Layer 11 of a small transformer language model trained on English Wikipedia (16 layers, counted from 0, width 64). Numbers have three digits each and are written without spaces.
In attention head 0, each number of a token's query is one row of weights dot the token's vector x. The head spreads its attention over the tokens so far by the softmax of query dot key.

Query weights of the head. A number n stands for (n - 500) times 0.0031.
q0: 421527553470553527381420436377493499578424528502448562482476519546489474514520465588504475491567531602547447528480438492593322579496545521441463597406468466532532536476468519573437491538503573
q1: 554528481427495456530553545604522425538469528507434536479520542585454484462471433386540469416445430479443487491524513461473512461523492482560569430488418522604476494568522411529533468565400620
q2: 503559521497518536553500480482506549434419453523432504548587487509521525435524539547512559543434367470465590473483460524494397391565496522514494471524515488576423472507586399415481555528517584
q3: 622272496505572558531511595519543397556521521515625589391544538429559527493382610381532510501466499467578460538470552451458658421575435474366567430441431509392494526519411534548515516453460596
q4: 475329421541607553506659358545527601550553594473494553572660471520443491598425475448415423453503566411533464569463476499571464395625441390304555487366732459546295653285468612447601434664407632
q5: 464402503632333433500630539451643517510446495471429612505501530575467393401584341523421644452372430500587366607609380315561507510421484540387574493558615625510682541493557640428458550450472514
q6: 388621578465533434440527556452510643364426534574525484685542462526504507430502444375424681584396597462487496806315428527501470369610456406506375352321586581691536525474517474483508566557637516
q7: 526404514610494492462355472494413574498392402536395530418579524597562487658697488309388670513388526512343498636485492524554451525596554422510380415524268329747677546465569418559537463647478418
q8: 572327444658499551630560471609480439578636476370470504330499541504530513637580506534586551509494564487384457530359504488499548571363638555394452445550374601540680340430457519408497446501456443
q9: 484621428433465459627439561523159457618345420535509512548467549463659538638528409559411373713409650450548437540385665682518330513690433517619365700392550611447383352494430586505464590417317661
q10: 428530517599672580404616587487618476380668433483315546636708408342397434206339479636570296809448721566462655761396438616393544337552456480510438517428707380424362390527575669501435415506457399
q11: 612549473813437449531378558732567417373908633457658648390152294658446434426268584901400942260341517284435443578607670476612388485326685603224433288662479666031954354582482525412410222317477538
q12: 550237651681676444390589397516211535840872535158574710219486553860168443623594577225787450215490399562458342258793662049620808663288378970231666628470139213279775432452768587714611110606618537
q13: 650549590437693626368556375552306266660480896365175349253450387565378346489353345601860756153685398365329399448525145352603770620276679439471693523345772507406803750404498769594292696556325571
q14: 287624670696678237355623463503356524463696576543480409532514584708247187686691474541591509304362624871233541664341411674491539735389468373372584426543608316317670686485249781382415582481136508
q15: 550649479549347436567541425557469742614538398478582543676495618674499353309627598345250372530432485643786475316430343569451450601487550484529295502552629547502523428368375577260549655668322393
q16: 621444518469498449632526513555493498501457431436547478568543628441487391428499477401552496535564563381515589394387606471490602488435523438549616395552511619443445440528427508646546561342358403
q17: 439546468485483570447534464426438450504614571561557502461454486583587514495530493525464526559467520571551475537543397508491494482489552488477399508489517456582500446467504530458563467524565494
q18: 457593454463509463439466448388446514541506534510476506418472497618588478550496478535485492581477522585500473511489475423572435559512543488507446491460443448580534454512513468459489497533581538
q19: 515637506496518577459522494442515445486526455513432461519581428550576560452465566434472620526534464525655518582418518467538437507554480485447495564441504363564452489442487452412440474607458514
q20: 358583489469478523435560396409401538524479599554441431514556498637555515437512494592477548587458529559516496588514510551480428485496566568523338472452471394667489488483472436396583505640586495
q21: 522399560563479521536524455496536519533545490474457435496513418398492573533509563487531505464628594398531441597531646485455507571514529464408541422425518476498424428501460489539538472455456464
q22: 685461524481508508555404493726569390457509410425640537409498502513541502617406482512541510420483625421555450602304541408622484578465609508470375463583431529483650461409491482514446535374637422
q23: 559513630536679368407392571698574490402455445579375492534497419427491487322495692396481368548344516411521435365556489462589482492578467403524603522500708627513366588685387576579503530514473443
q24: 610838455567631425557439687651537397488426383544425461510542654136369368380538533349581519484384437482711562369676513498398335618503517453531689635698408453471393421404352613543399501478396349
q25: 595510335408541712329411582455584444282356529531583534605620455521480516393529446608557431400281367436318605558577352436651587152680531561631411404516648440533453546683267634522553627566502619
q26: 389696344494614368591601642357451699628395347514580305715524518600609404535363477563604319580190335487540649583431462394527398406461136489728557608717315580623343508629424483499508646491445619
q27: 667595501534593359434553640547487495526519332462319532683430435396503552353354727563532475520697501585647551558276269510655486542457524433688533568309359393598511623424645548462355418575234575
q28: 259727657317612533555506629441494505575374602642437440518635447514566335176445273407619716575488561408440594586419409430490506411592355429571443414446618644638400479398503618445292710699703323
q29: 468817419496081577383226625412465598411680437718692428594458285687769580326381727455527481497222791295708457272931403440436403156734190811536554580370513360516391375589380372526533507473697758
q30: 609194298686623499519447474492314317494808329349458556306497563466427502759362596516765659460485550604300339446454542594596538474488814519537533402429683609225818262762661761473573216360448459
q31: 331419695563323514431843483384591580428265534517474462626485477463477452345410606620261716663607496430471420536410668721504337434617429575618417410285567452595425496456391519570509533573477690

Each question shows a short text with each token's key, already scaled and adjusted for position as the last token sees it. A number n stands for (n - 500) times 0.0047.

Then comes the last token's vector x. A number n stands for (n - 500) times 0.01.

0 "M": 512495513503510484501516342523494500498507503497487474483520519491470505524472511497503500486498
1 "usic": 527506519503506477500522357530500502499507501499510476484514529498475517525468517500499500479498
2 ",": 508505507501506491490511334535499501499501501502517494504511513489465519520482512502501498471489
3 " Ch": 492511531494511477511523385499494492490506513479501513492509541485481514516473512492496503486510
4 "ris": 472519523510507473515513392496491502496503512485487510504518555485458505529473515487507502488514
5 " W": 497507521508509479511522384478493498495507514489485523525521536474483504527483514492507504489519
6 "ood": 515507507503506478515510390486499503498504514491472542521521547476469496530469520494510504488516
7 "st": 513487508498504481509518378471497501494503514482493526523526537476484513519468513498505502481518
x: 430659501337641496453472439481342501445318664504484621540401568317551463358526446408377546753580525475647463551526521530439431413633305391568565423621421427444410546553688533492622586574471525
To which token does the last token give the most attention? 2 ","

0 " ret": 524512519487509481480517296537505502495497500482482496483509510504474525527483516499499499455508
1 "ro": 524517525504507476490521309540503503498514497478508487483507520493476524541462503497506498473498
2 "sp": 513513541504513477491516337494503504499512511476538503494517534496484527534459520492515502474528
3 "ect": 470522536510509464493518359498501509500519503478557523505538524502447524535468509500519499477522
4 "ive": 455521529502514463498528332512500506495514500489507537515536531480458500526473509498516497482499
5 " review": 477511527499516457504519327524494501504513505492449539529525530497458519529476512506509498478503
6 " for": 520485509499514478488517319529507504502501505502450530525531517476454519521490521498506494457495
7 " All": 530469512496514476498523344494502498498498518496498535539530538471471529528478527486507495468510
x: 486598489422437546456403606385361525553483726454529594575441463592640448391617510521327371575393498592478442568479560511504401437464374397593531580418433500408293594631540590576620493646456429
Which two tokens does the last token look at most, in order? 6 " for", 0 " ret"

0 "\"": 512499512499507480487516191561498501498503503491483482489510516498433538535458520505507499440480
1 " Con": 523526553509542476512523312485498492491501519471524469487521548471460515523470534487518496431544
2 "vers": 503541540528521432518521318466487497488499531488542494504545539477457552546463540488516499468546
3 "ely": 483558537512525438514528318474477496487502523477554493522560582476416529548475525503524493492515
4 ", he": 449566530504508464490530281511486497487506518485497546531541579480411526556447512492509500455503
5 " o": 510522509485527461523498357504487487489519531467432555572468568484494517510505503486518510430550
6 "p": 531493511503515467519520260530505515509522521476455518544535534466460505539457532505520511457527
7 "ined": 596469514492504439498527276503502507487502499477481538559570571490431463555476485499508501484482
x: 432692317507606408437508472439368468335623528444510505493393443612548599307449436553446448594424560470590411538443627495442329646607527362532488526446593495351518540575651584647541587582427511
Which token does the last token look at most, and with what share of its attention? 0 "\"", with about 40%

0 " e": 522515513494509493476527278551505505503497505491489491494500514489470532518496521508513500435517
1 "arl": 534514536521507466503534338526488510505493518466527478484512544490459538537464533493513502476519
2 "ier": 520530522512517457491539306512499506492508506496562491491537546487437499539479499490506495475502
3 ".": 494505507504500496493505262551488501499492501496509501498502508498451535525472520504512497450482
4 "\n\n": 485515524509499490501503278547489499494505497508504511509518524499449545531462520492504501462479
5 "A": 472501525491524464497529354516508499488516505491448550537547545459444505514494519494508498458505
6 "pp": 526468531489523473513508362505509504498522505496453553547512528469455538522489519491506497464526
7 "ointed": 581475508492512459496515352513508498488507499491490541552553571482423500535490507484497493489496
x: 395627441499530513348420476410408499433523487443532561509419556609455508244529521665413506579343500548513510528350633600515324510724504259552512539481578591358616600538624533539578427526401441
Which two tokens does the last token look at most, in order? 7 "ointed", 0 " e"

0 "rib": 521513517505517468499522325530495504498506503493479491480517501502471532528482519501516497476517
1 "une": 527510512508508478491521305519496501495504502500504478488520515491451514526473519492507495468498
2 " later": 512518516503508485483519310535495501497502506497532489504515515493445526530475511501503498464497
3 " called": 475517525503511476485520326531501502498499508496543516511525517486443523520484514500506497464488
4 " the": 467510518503507489482526325533507503497503500497507529517529516475457519518481519503501498458488
5 " album": 477512530501508460510520343512497497495503508488456555522528542494450512523474508502507501476489
6 " \"": 510493527488511475507508365513507491495517514470473541550508558487448516501475506490510501472487
7 "qu": 509482517493511479513525390494505496490513514458511488564485531474496513506498525494492508463523
x: 534516383325473591408502440446451490401527596451513629477437445385559538239415564631369331694450555545499519525562593572482564501622401331456441654433363468563495564609453533624581690537458412
Which token does the last token look at most, and with what share of its attention? 4 " the", with about 20%

0 "usic": 519498513502504481490519325538500502499503503504480479480510522501471526529467518498499500469494
1 " |": 509498509505505496495509317545501501501503497506505492492506514483468517517469517501497496465486
2 " Star": 506526528504512470506527367503505500491507513484533482494526553476471494524468517495496503473498
3 " |": 491505510510506497501508316534501503500500500502511494497511525479462510520469513495497495468487
4 "\n": 490507513506496495489509321545501502500502497511499505495509514498465528520470516494498500466486
5 "|": 500499516503508489499530332525509498497502502500482520509526539467456524510487522496499499472487
6 " Chic": 516494529502502474507525372508506504495503506492465525524517552473470527521464522484497501473520
7 "ago": 539485513501504469504520377492501503492505506498495541525544555464451503525468518488512499489508
x: 400742509504541457418395508357414462499357664586483529483348494335512460355666492508453576590263497504526464452401618519571420503666277425437517510584611502546452676598635562591531543583458386
Which token does the last token look at most, and with what share of its attention? 5 "|", with about 30%

0 " t": 523519529485514486479522224557507502500493508489481493481506511488468526529483527504498500427501
1 "ru": 558530544496519468501548287502517507494511512460528493463516553481456498535483522474515497455518
2 "th": 526551540525514448509531288485499510495506508468568499480530551483429485536452502481513501467498
3 " be": 457550557512526470494529333493494503496494531466553518534525580478450509543474527493498500438519
4 " to": 411528523506519452488517318483518509502490530488488561525529580464437492529509496498494502445526
5 "ld": 450498529508520453490529304491513511504508514501409570526565545472405490533486506493510499468496
6 ",": 524483519494521460496513282494491500497493522480414558550546570474421500531489490490500499464481
7 " al": 553467502487524464514551372503481495498516515460540531578516574480453521519508519489500502440536
x: 380464451445441528415487413379420352573556579379476587510450463390611550250621633545475354635412387409521554488516462403634502522544526267691516650505473437489512558559538558568635593633627390
To which token does the last token give the most attention? 6 ","

0 " Jos": 514501508502504485496513355524495501499500504499487495477509510498474523518481520491507499473500
1 "é": 525510514509514473502518390495493498493505509487505481489525522484464511515488516491511497480510
2 " | P": 502503518503509485500512360521498501499505503506518506483511505490468516515484522491503497475505
3 "OR": 489528505511508478508515384501499500495504503499520490493529535473461497520466507497500501491498
4 " Lu": 473517524503509481504524381505490499498500507495491503504522533485477506516481518487500499486511
5 "í": 491521520502507472511523402497491499496508509489468525512518549482478512516477510487508500490513
6 "s": 514511512506505479507516390492494499496507514502475522518529535475476504517470513494503502475508
7 " B": 509494515494509481512525382490489497494508508492503510523514527482496499512485508489500503478515
x: 486662394474615462422560506410491491355403632374551550582473505514559596332586517413363278624372460435672581446534480436404592491578319309606614501469392486501359594532630559583555579618477483
To which token does the last token give the most attention? 2 " | P"

0 " sc": 529503531491514484468540147583513506502498507489476473483503519480448545542446534509490497419511
1 "ores": 567515527521513454482524154561495508497506507512516441484534550490411521566437512489492497448491
2 "\n": 504508517505500495478515131598500502497500497521516497493507521492425565540456536493500497430474
3 "| S": 469517555507536465489547220526534503497516521505528533499544594428429517526484537480503503436508
4 "ource": 419514530521523441484542288497517500475482500488477577535589562487315559515471516515507490431538
5 " | R": 494487550486505471473548170574528509497501509507464520532511562465441539539460540509506495434500
6 "ating": 558501532509516432504520226476520505494480514500402584540579593462428491550428523513500500454512
7 " |": 533483514499517495510506189560517513506488499503505528528550581452420498526439505519492479444477
x: 549560571543445428455417383559313489557487566459542520490498344532556525401586644579333491511512459462539527505507642467461424514547321272548499583411609474293503551611746593523582438538383480
To which token does the last token give the most attention? 2 "\n"

0 "ional": 519508509512509481488530339526501504497505498501471479484520510488460508522479512499505497475498
1 " r": 518516535495512475498526372503504499494502514481512497482514534491493517530475522508502502474515
2 "at": 507517528502508485500503360510499502499507512488539488498526534486479509540462510492502503479509
3 "ings": 473532526511508465506509367498494503501505509495543496508532536484464493540477501496501500498499
4 "\n": 492502512503502496491506327547499501498500498508501510506508512494461531519482518497503498470487
5 "R": 488488537494511473495522378515511498495510512491476519528518534475468523516482517499498500485512
6 "ev": 526489525499511472497524402490505500499501510490474529533522539480466529527481519491504498483531
7 "iew": 532477502499513470501517396503504501500511507498495519549527531473457524530484507504507498493530
x: 640710544472556472454503486419533465418281619430519534424506507439635434207453512553394585528317556462527495599481629517625419540633429326567482498474525550433298474487505447481672424673439491
To which token does the last token give the most attention? 4 "\n"

0 " Ben": 525510513507511469490537222542496502497502512497483485467513510494448540536462536491513496442503
1 "f": 528520520510528472487544245510496501491503514495508512488537512479428529522494532496521497446526
2 "ica": 524537534515517453518528268492489508492509507483558464484535582469440497551457518487517500477512
3 ",": 484519509505510483485518210550495499497501504505537492510525525476433526535465523500502497447480
4 " Bo": 445525551502514458513539290503498499488511524479492537513523558459462519533451519483498508459514
5 "av": 481526526515517465516528295473491503494502523477453530540552562455457504542455542484501504469536
6 "ist": 522499534498512452510547295485492500482510509483432554536570571461440494531454514483497498473507
7 "a,": 548494515498507468496528257492492499489508508495490542544559589451429496543464522495506497462490
x: 356538529524527377453421562452255409462485700502520517499395434513568521420443460545497378549468383427579524507514520533525500471586390308518552576521619448529470605676736604598506569615329391
Which two tokens does the last token look at most, in order? 3 ",", 0 " Ben"

0 " k": 515503517489506487491517324538499500502502507492491488485500510497473519522483512502501502465500
1 "its": 544517531518513470500504375503503503502503515493509468497528541484468496536480517497498505490502
2 "===": 500496503495501504490501325542497501500500498503503493497498502498463530514471510498503495463489
3 "\n\n": 495510520507499493497500330537495498498501499505508502499509515500465531521477520497504500467482
4 "|": 502503519498513485505522390516519496492496503487488531508513542461475504498484532511506498465489
5 " Team": 491503524501508467505526391524509505496500503495468541528530551475457517532470508507494500481505
6 " |": 505494514500511479505509384516516500493491510509485521512527564477473515512464515505493492468496
7 " Man": 528492518498503472506515391497502494494502519488508532543528561477490513529465514493488500476506
x: 439528474562372468461495433549433622478421429498551721634414431512502466357616484438338346643358516484542580457370567499524386486733466341442394577551409502426501624627618569498692546676552383
To which token does the last token give the most attention? 6 " |"

0 ".": 504500502501502497492507278548489501499492503495501493492499509499460534526471519502512498458486
1 "\n\n": 513508518510501492496504292545492499495504497509499483487510521500453542530466519493503500463481
2 "===": 507523542508527486500506363529509496489512497482519521487525555472424533499472519502520497470503
3 "T": 494511545488518468501521372512523496491517510487518539501518531468494523501482524509494505455509
4 "e": 466503539504513478497544359530513501498517505474481534534513542478493518533480507497491503453519
5 "am": 488513521512512471513534333500492506496505513487472543528546552469469503532463515492505502478510
6 "s": 513508520505508472515517337494492501495511516504462544554539562472474512541466503491491500473510
7 " prom": 546480511493512468506543369499493498496503509482526546563509555487471524532481522491500499477530
x: 549525445375440396488626466425532513525414674408432621567490463486481580134529589504404462655445443547615400447492593474588471500591474165493377660349400512467586602514556589529595582652413494
To which token does the last token give the most attention? 2 "==="

0 " album": 517500509499507481490520285542498501498502505497481479488509514502453530526473516499501500463488
1 " chart": 527508516504511478493521292542496504503505506503513477493509519498448526534472514503499498472500
2 "s,": 511511513503506486488512285543497501499500504505525488501517518492451526529476515500501500467482
3 " al": 463522527493522474509537378515491496498516511481499513525518545484467531522490523493499499461527
4 "though": 434526526508515469491511364501493499490498517486499552524540540500436520530495505489514496470486
5 " its": 472501522501514477483536345532507507501511501498454547532548539475438512526488517505502499476502
6 " sing": 543496530489505451510535366528498501505503506495442554546505558502468529539478512498511499492507
7 "les": 546481509499508467510503359519491501500508511495488563562539576479460504541472508504499500491505
x: 408626405522395466539468562343354504485441570494468497419525514481625460346552514673423410580423490386667435539477591434569369515588492352585488703483533602331417532719562541602550581583395424
Which two tokens does the last token look at most, in order? 2 "s,", 0 " album"

0 " his": 530515520514512479468545248554505508499504500496457463485526522482442514533477520499507497449497
1 " sw": 540538558506522455499544306506498498498507520471526499457507543504468525539489521511507505453529
2 "itch": 525536538525518448505528300516507509498510516485566502487552561485445491551455526503503504472511
3 " to": 465532518502513473475508266520519506503492513497569528519520537464436507528486511505504497429505
4 " W": 470522541513523460508533300462496497495504525483501552523544555461463510544484516485507504472526
5 "ood": 474527523510516457520521326477501504497505530479440557528540576463440503548462534487512506476526
6 "lands": 518515519511505454517517301474484504494497519494444574534553578463443490549447515488509500492508
7 ", including": 576472511499514460497527297490493499498501516496488557550563561466407497534483520498508495467494
x: 353585440489543455438560546414261451472498717402527615564358482529542491395506569587458444556507461537614424538500540506570467498535510180568555611500563505370383562592632533527520606564305365
To which token does the last token give the most attention? 7 ", including"

0 " their": 527515519512511483476538338535508507502504499499463467488524519484461507524487513504503498465499
1 " l": 519529550497514489492523399507500495508505523475519506480491534499510523520497500513500505448532
2 "atter": 522542524511513473501521368499507509497508513493560496503533537482459492531478507498511504474518
3 " period": 476535533510512461507518361495485500499505513486544510504532537493458505533471498498500499483512
4 ", the": 462518515504507487483523329527504501496499502499506531514532525482453518518482517498500498456486
5 " young": 472498529503517466499542386497502500497506507478441554520527543476453506509505509493508499467510
6 " band": 519492522507511461519523380502496501495506512481445547542537556480442496520482513499511503476497
7 " sh": 522484501497506484510503402501493494496498528465508530576491549482493519527481523505492507463517
x: 368448400482540570513516470455369502447408576454505674550529435373652380294575506582294436729550415458593592508557533550595489573548428353530395724508333476445453534569562474551615612583361461
Which token does the last token look at most, and with what share of its attention? 4 ", the", with about 50%

0 "am": 508499505503505491493515360524495502498500503500493487490509510496475515519478513495502498478496
1 "y": 514506506502504491493514359526498502498502503499502490496506509494476519517483511495504500474495
2 ", M": 504515518505514479503523391497495499495509507494520498490522524485479504518489512487503501483506
3 "ale": 478523517511510482506514402501496501495502510497528502503520531476468495520479512493505502482507
4 "k": 485521519504505479511520398493493501496506513494498505506524541481485499522476513495499502488502
5 " A": 497503514498512489508520396491497499492506507495480518519516539477492489518484507489503501477510
6 "w": 514497512503504484514523398481493500494502509487489524509521527485496505521484517487509500477513
7 "ab": 514500509499505477520514405489488499494505510488507517520511547490491505525479508488502502492516
x: 373699411460613503356279578464595522394428473544486506460552561463624458300455604447436470743385418314651493496509455473412456550600432280625489483471476501562508639631527422642517511579480534
To which token does the last token give the most attention? 1 "y"

0 "et": 524507514504511471486536203549500506494505507497471475478519515495445531539457527486506496446490
1 ", and": 548521516514510478472533216559495504496499503500507475492525527486420538538464516499505497447481
2 " that": 543572542522517458477512319497501501491499520496611494495538552501404533538478502489512493441469
3 " Part": 459566556516528455505519337463497492494498524496559518509557569477448528553463541477502496463521
4 "ridge": 440556546516508438516526319503489502490502516490507525520571581468446525563444540498509495494505
5 " f": 488494556498527483500534355455495489489504520472454558574536580471499529525515544513502503427544
6 "ailed": 535477520505508435497527313504490508487487495463387585543569583487427489552483498492518497483501
7 " on the": 567460521497511467483548257516517505494513498492485536544562545464435507529475523499503498453480
x: 451686458521520541498548515381268378533545712439418530608416523593564544361497524641395419551500500461461423573517552537468469481574347343502505524442555509443460622608620516573457426606421414
To which token does the last token give the most attention? 7 " on the"

0 " no": 530505517506515485471537230555501504498497503504471467486519523482447519531472521495498497443492
1 "ise": 588532528528521442485545300505500508491503515495524446483542561488433501542472493497507499466499
2 ".": 504511512510498493494504225557482500499487503494515492492501517498446541534463524503513498443475
3 "\n\n": 494520529512499489500501237557486498493504497509518501500518530502442556539456525490506501457474
4 "==": 483510551499529485498517345534516496481517506468497561533515606472414550510464517509535499458505
5 " B": 503476552493521461499540292526504490489522509477478541535493535482492541516488502489503506431523
6 "ack": 533474523519510459500521312522519504492535509511440530550549577499441545556478491480503504461508
7 "ground": 556464527501506438506538284507503499494525505508487537541552562494415540541468505500490498478500
x: 497622471456527569475506527356405504567423678473446628470463442588505422352417577636428345588365558326561387542460621562484487479697492272589514497433566458316485541579681537472569500633414452
To which token does the last token give the most attention? 4 "=="

0 "ant": 521504509506507481482525267540498504497501503505469481484516513494446524530474519495505497455495
1 " title": 530514520504508472492524272540497502497504506499510479488513515490444522530469514498497497458489
2 ",": 519513517508511486489515277549498501498504501502535493507522523480444528527475511501500497455481
3 " White": 477544533514519467508529336492498501493508515490546507505543553465452500532467521491509501469502
4 " Music": 452534537512511444524536350491493502492509506493506523513548565477464496532457523499505502492510
5 ",": 478523517504515470513525313496493498491512506501464529524551566467454502535461520499507500472500
6 " ref": 538492515506518474500515347496495506504515521476460525558522547480477527534507529495498502466541
7 "ers": 561482497505505473495500327520493508507501509480487525554552541487452512560483498495532499475506
x: 319616422501587369367429488459477496437495596457543446538516353587676611329374552636432605628378562475473357546498627476488407458531493379487538624501465576274411540539553507533646545598554466
To which token does the last token give the most attention? 7 "ers"

0 " pre": 528516523487509490474524296552508505497498503486487493497495498493462537517482521503515493426515
1 "ferred": 558529527519524454482537331509502505490500504482510495488541517492430513525483504504509491464504
2 " play": 509524527492513452494527290531508505500507511491558499498505507493449523533477516497503494454498
3 "ers": 478525527502512467492516267538498502503509504504541497512522531473445505540475504496494499475498
4 " for the": 454513517506511482481530283538510505498506499504502527516537520472443517524481522499506497453489
5 " ": 477486537510521470489534323493502500503512505495454536515563527463438515510500522493513499466521
6 "2": 502486525497517461511517316496497500491519520484488549508546549474453552530472514488492495487496
7 "013": 543470523493513469510525319511507503496521502497492532548548558460437496533478512490497496485493
x: 593763413377480515396398545420360478538522571352530451457419409545532586397503517531396431516376559448468478559463562516536402435686407169500635620570596537476445526678605538615597520639365403
Which two tokens does the last token look at most, in order? 4 " for the", 0 " pre"

0 " C": 509504509495507492488522292539501500496499501498493493485504512487475517518476518494504499452506
1 "P": 525514521511516468512516330505500504493516505494510477479525537481456507532463511492510501488517
2 " | P": 498503520504512488502514311535506505504510502507525496484517523482465511528464527495502498474514
3 "OR": 482540508514509473510521340503500502496503504498530483495541551466453493532453509498502501489497
4 " August": 468536534510511468506528354483488497499503519490494513506538563483469508531469519494494499489500
5 "o": 486518528505508461514525349498491502495508514499458526512536548472455508533466515489497498487509
6 " In": 522499519496516475506523351482500499495505515491475524533534546464469494525476526484505498475518
7 "á": 533483510492507474509513359480493502494507510491507552522524550465457508535477514471518495491516
x: 502674376293569354365436566390549456444469660523580560611443396434618599507602537407450549595301333573493419448459500438636440403656337407537479554557514434499540668605548522561558518566437460
To which token does the last token give the most attention? 0 " C"

0 " do": 533513525495509481479512339542505506508497513489467482488497510502466527520493510506504498449508
1 " C": 513510517494509491488521308533501499495499503496503501489505512487475517513482518493505499449507
2 "ond": 511527526513520466501527367491504499488504517481546504497528519484475518521483518492505501466509
3 "e": 484521534519514460510522359497494503494502514485535508503534544480461496530474515495509499479505
4 " |": 485506512505509492504508310537498501500500502505500501507511520478455503509470515499500495460485
5 "\n": 495504514506495494489508313547501503500500498511485509501509512499463528520470518494499500460485
6 "|": 515487522501512485506527345519511500495502510495482519520525546461451513502488522488501498465491
7 " Sal": 534484518496512476505526376502494503494499517487509514532532554470462511528483526476502496474516
x: 423601488434492464281345446366476482468529606470551680572506411589501491408689508493366366675376381568551506468403613447625505414514388224480502655516434453612423624568514542679655557580536411
To which token does the last token give the most attention? 6 "|"

0 " from": 532511515513514480474524206546503503497501510507462470482523515481419535535468528490508495438485
1 " B": 522530547506530456510543276491483490489517523474512490455523538474476515528485510474508508450529
2 "al": 490526544509533473523534292508493497488507529469533499483525573461464493546453536477498506458528
3 "est": 473538530534512442517540305468484503483496520468560507485572580480454523545440517489500501475531
4 "ier": 451545539517513446516535291472485503481511514486507534502565587470448507550449524473513495477500
5 " also": 472527538507520450505532302486478495487509524485438558557546594471406527553461512503506497473513
6 " follow": 546497503490525443500521307508491495500508521490451578576515553482413549561467521512501493482530
7 "ed": 578471501474522450490515270513497496500500522494499570553548568472413512549483508489493496492509
x: 405618498535642510410473423362438423488532632488498571521390494474543506323523585644481377520391497600593496488392616499474359482565572334602537582405482542248496515716545470536637490575396440
To which token does the last token give the most attention? 7 "ed"

0 "ub": 527503516503518470482544140564495503495501509503474464481523518495439549545456539491514496439492
1 "ram": 546523536515519447499563174557488510497518509480511469475531527485424533548448526500513497452506
2 "an": 519528530503514467481537148558500506494505508502551485495532530477430522545444531495507495431492
3 "iam": 476536533496512469492554144544490503496500501499536503483533529485439539537450539487520495448492
4 " as the": 432513531505516476465548188563509506496499502497506549535555534462412540534481538505503493424483
5 " head": 465500551511527441498547283510506508496511524467398586573541561452402515550482528496495495427526
6 " coach": 547477542503518427510545245512496506496498516485393576567561570457372514550471516492502494459512
7 " of": 590452512491527442498544277518518508498513513497477545567569586432397516531470518506501491437511
x: 463665518576464493462447398407265380531403676443571595395461505478587503398498529684447426520486492513594388507471600511560450472592427235556597512430518453477412547607578465570566554662465387
Which token does the last token look at most, and with what share of its attention? 6 " coach", with about 20%

0 " me": 520506517493506491482515324531500499498497508490485481491502508498470526519488516496505497455501
1 ", but": 534516514507507486485514336522494500496493508495507479490514518503451525523481512493508497461485
2 " they": 518533527503509486483510348528501501503495508495547483509511536493459517522490510503504502456499
3 " do": 455527538503512462495509428515502505510500522478557521524499541506466519518505500507496503465524
4 " have": 457522519507509481484523359515497502497491512487499535520531535493455506524487513500504500461490
5 " a": 474499511495512488478520366530509505499501502493454541538526535478461501515501509501509499460498
6 " y": 523483527501509481500525386523498502506499511467478523548487553483506507507505496504500506457518
7 "outh": 546475511505509465506530380502503506497503509491487527536545543477460495525480507504497502480502
x: 410726352508457478574318559365396428441419546550513634480522426527570413323452535504445374539492668449601466696526565513549374566580444144550424517532537546436427660523545569574607508576515402
To which token does the last token give the most attention? 0 " me"

0 " for the": 532518521522515477475535258541510506497505499501451466477532517476439516531474526496509496449489
1 " ": 541528530525525468482533275505503501503511505491507503461548516470439521517491527490520495462520
2 "2": 506542525512525452509520288500498500490522522479515497474545542481453549540465516489496495485497
3 "013": 473539550509521461509524290514505504496523501493548526501550554467432490544473513489501496486495
4 " season": 446541538511515452507516298523495504498516511485494543519544557471431521553453504495493495488501
5 ".": 497505512512497496503498239557480501498487503492495514504508517499450539533461521505516498451471
6 " He": 526497525499506472495536324510490496491503522485443582562543578471423533552460510494501502461511
7 " has": 561465503501515466497528344501493497488491519488491559559571597471409520540479523512494502450503
x: 331513479493580420391545459417341446515342648480498697499511421473541448325573530693331507547526462432615400582558483522584429577467462342600582591519503453454502518495529569614663552606261423
To which token does the last token give the most attention? 7 " has"

0 "ier": 518499507507509479490525286532497503495503503502475475489518515489454515528471519492507497464495
1 ".": 505502504502501495493507280547489501499493502497504492494501509499457532526472518503511498459485
2 "\n\n": 508513520509500492497503294544491499495503497508513490494512521500453542529466518493504500464481
3 "A": 477527531499524466495526365515507500490515504493548522514546534465448503513494517495507498462505
4 "pp": 460513538492522475509507374506509504499521503497491561519515518475457541521491516492504497468523
5 "ointed": 463510523502514462494514365512507498489508498492421546536549561489428502534491505485498493492498
6 " as": 534489519500518467494514373497498500503499516506447535544538538471428522531506520488504490466498
7 " T": 521470528489516466507532353484506495492511513491500504535520543456489510515487518491493504461511
x: 579621390532509602371383371439445529428432641358534619578450529524533509333518480560404270530334492521506447621568556487501515561631298395460618541492403407552353605607584493602613616630431406
To which token does the last token give the most attention? 1 "."

0 " team": 515499507503505487493515359530499503500502502504485483495507509494462513520480508500501498476497
1 " and": 530510509504509485486515371526503501500501502506508481502514520491458514519485503502498500471498
2 " man": 511516537505509471497513415511498499500502515477545491504509533496476511521482509505496502472499
3 "aged": 475523522509511472490517409489498501496503502497554517506532518493455498517495500498511499481500
4 " S": 486506527500514479500515393499499498498510511490499519517519534479486502522490505492501501479509
5 ".": 489506513506512475515517412489488500499505513484468531510526527482466509514491507495510502479510
6 "L": 504498517503508479512520405494491499496511514489488526526529533479478506520482514498499503491513
7 "e": 514498505501504486511519409500490498497507517486503527532515553478488505520479513492501501490520
x: 363681528420461395391382536437484563389260717548553534575453457434540425300594555482513500665510533430603609295419449459476514512683490296599541689601381458478473470567440512532630587615438404
Which two tokens does the last token look at most, in order? 1 " and", 0 " team"

0 "ic": 515505509500506486486520320536502503498504499500478490488513505495464517520478512498507499468494
1 "ent": 522508508503506486487518321534500502497500502504505488493514507494466521523478515496502499465494
2 "e": 510512515506509477494522326528497502497505505500526489495516517487458516521477511497502497473495
3 "\n": 496506510504501496492506320545497500497499500509505504501507513495462532522480519496503498470486
4 "-": 495497512494518487505524366526507496490506508493496528515517527469451529503487515501507496468495
5 " Bel": 495513530501508483511531375515495500497508505486461529526509544472471516522472518488501500478517
6 "en": 513504516509503479509523375504495502489501509495464535528542555468472507521465515489510499482511
7 "ens": 531499509503504470509516389472491497493501514512494544534548560474475513527474521492507497489515
x: 355543559427472306570463550437438597463231600396535567390417537536560407454524494451469529478358472469680525471511551502464445489729470319572363530569476521517343708536626703552588648630439372
Which two tokens does the last token look at most, in order? 3 "\n", 1 "ent"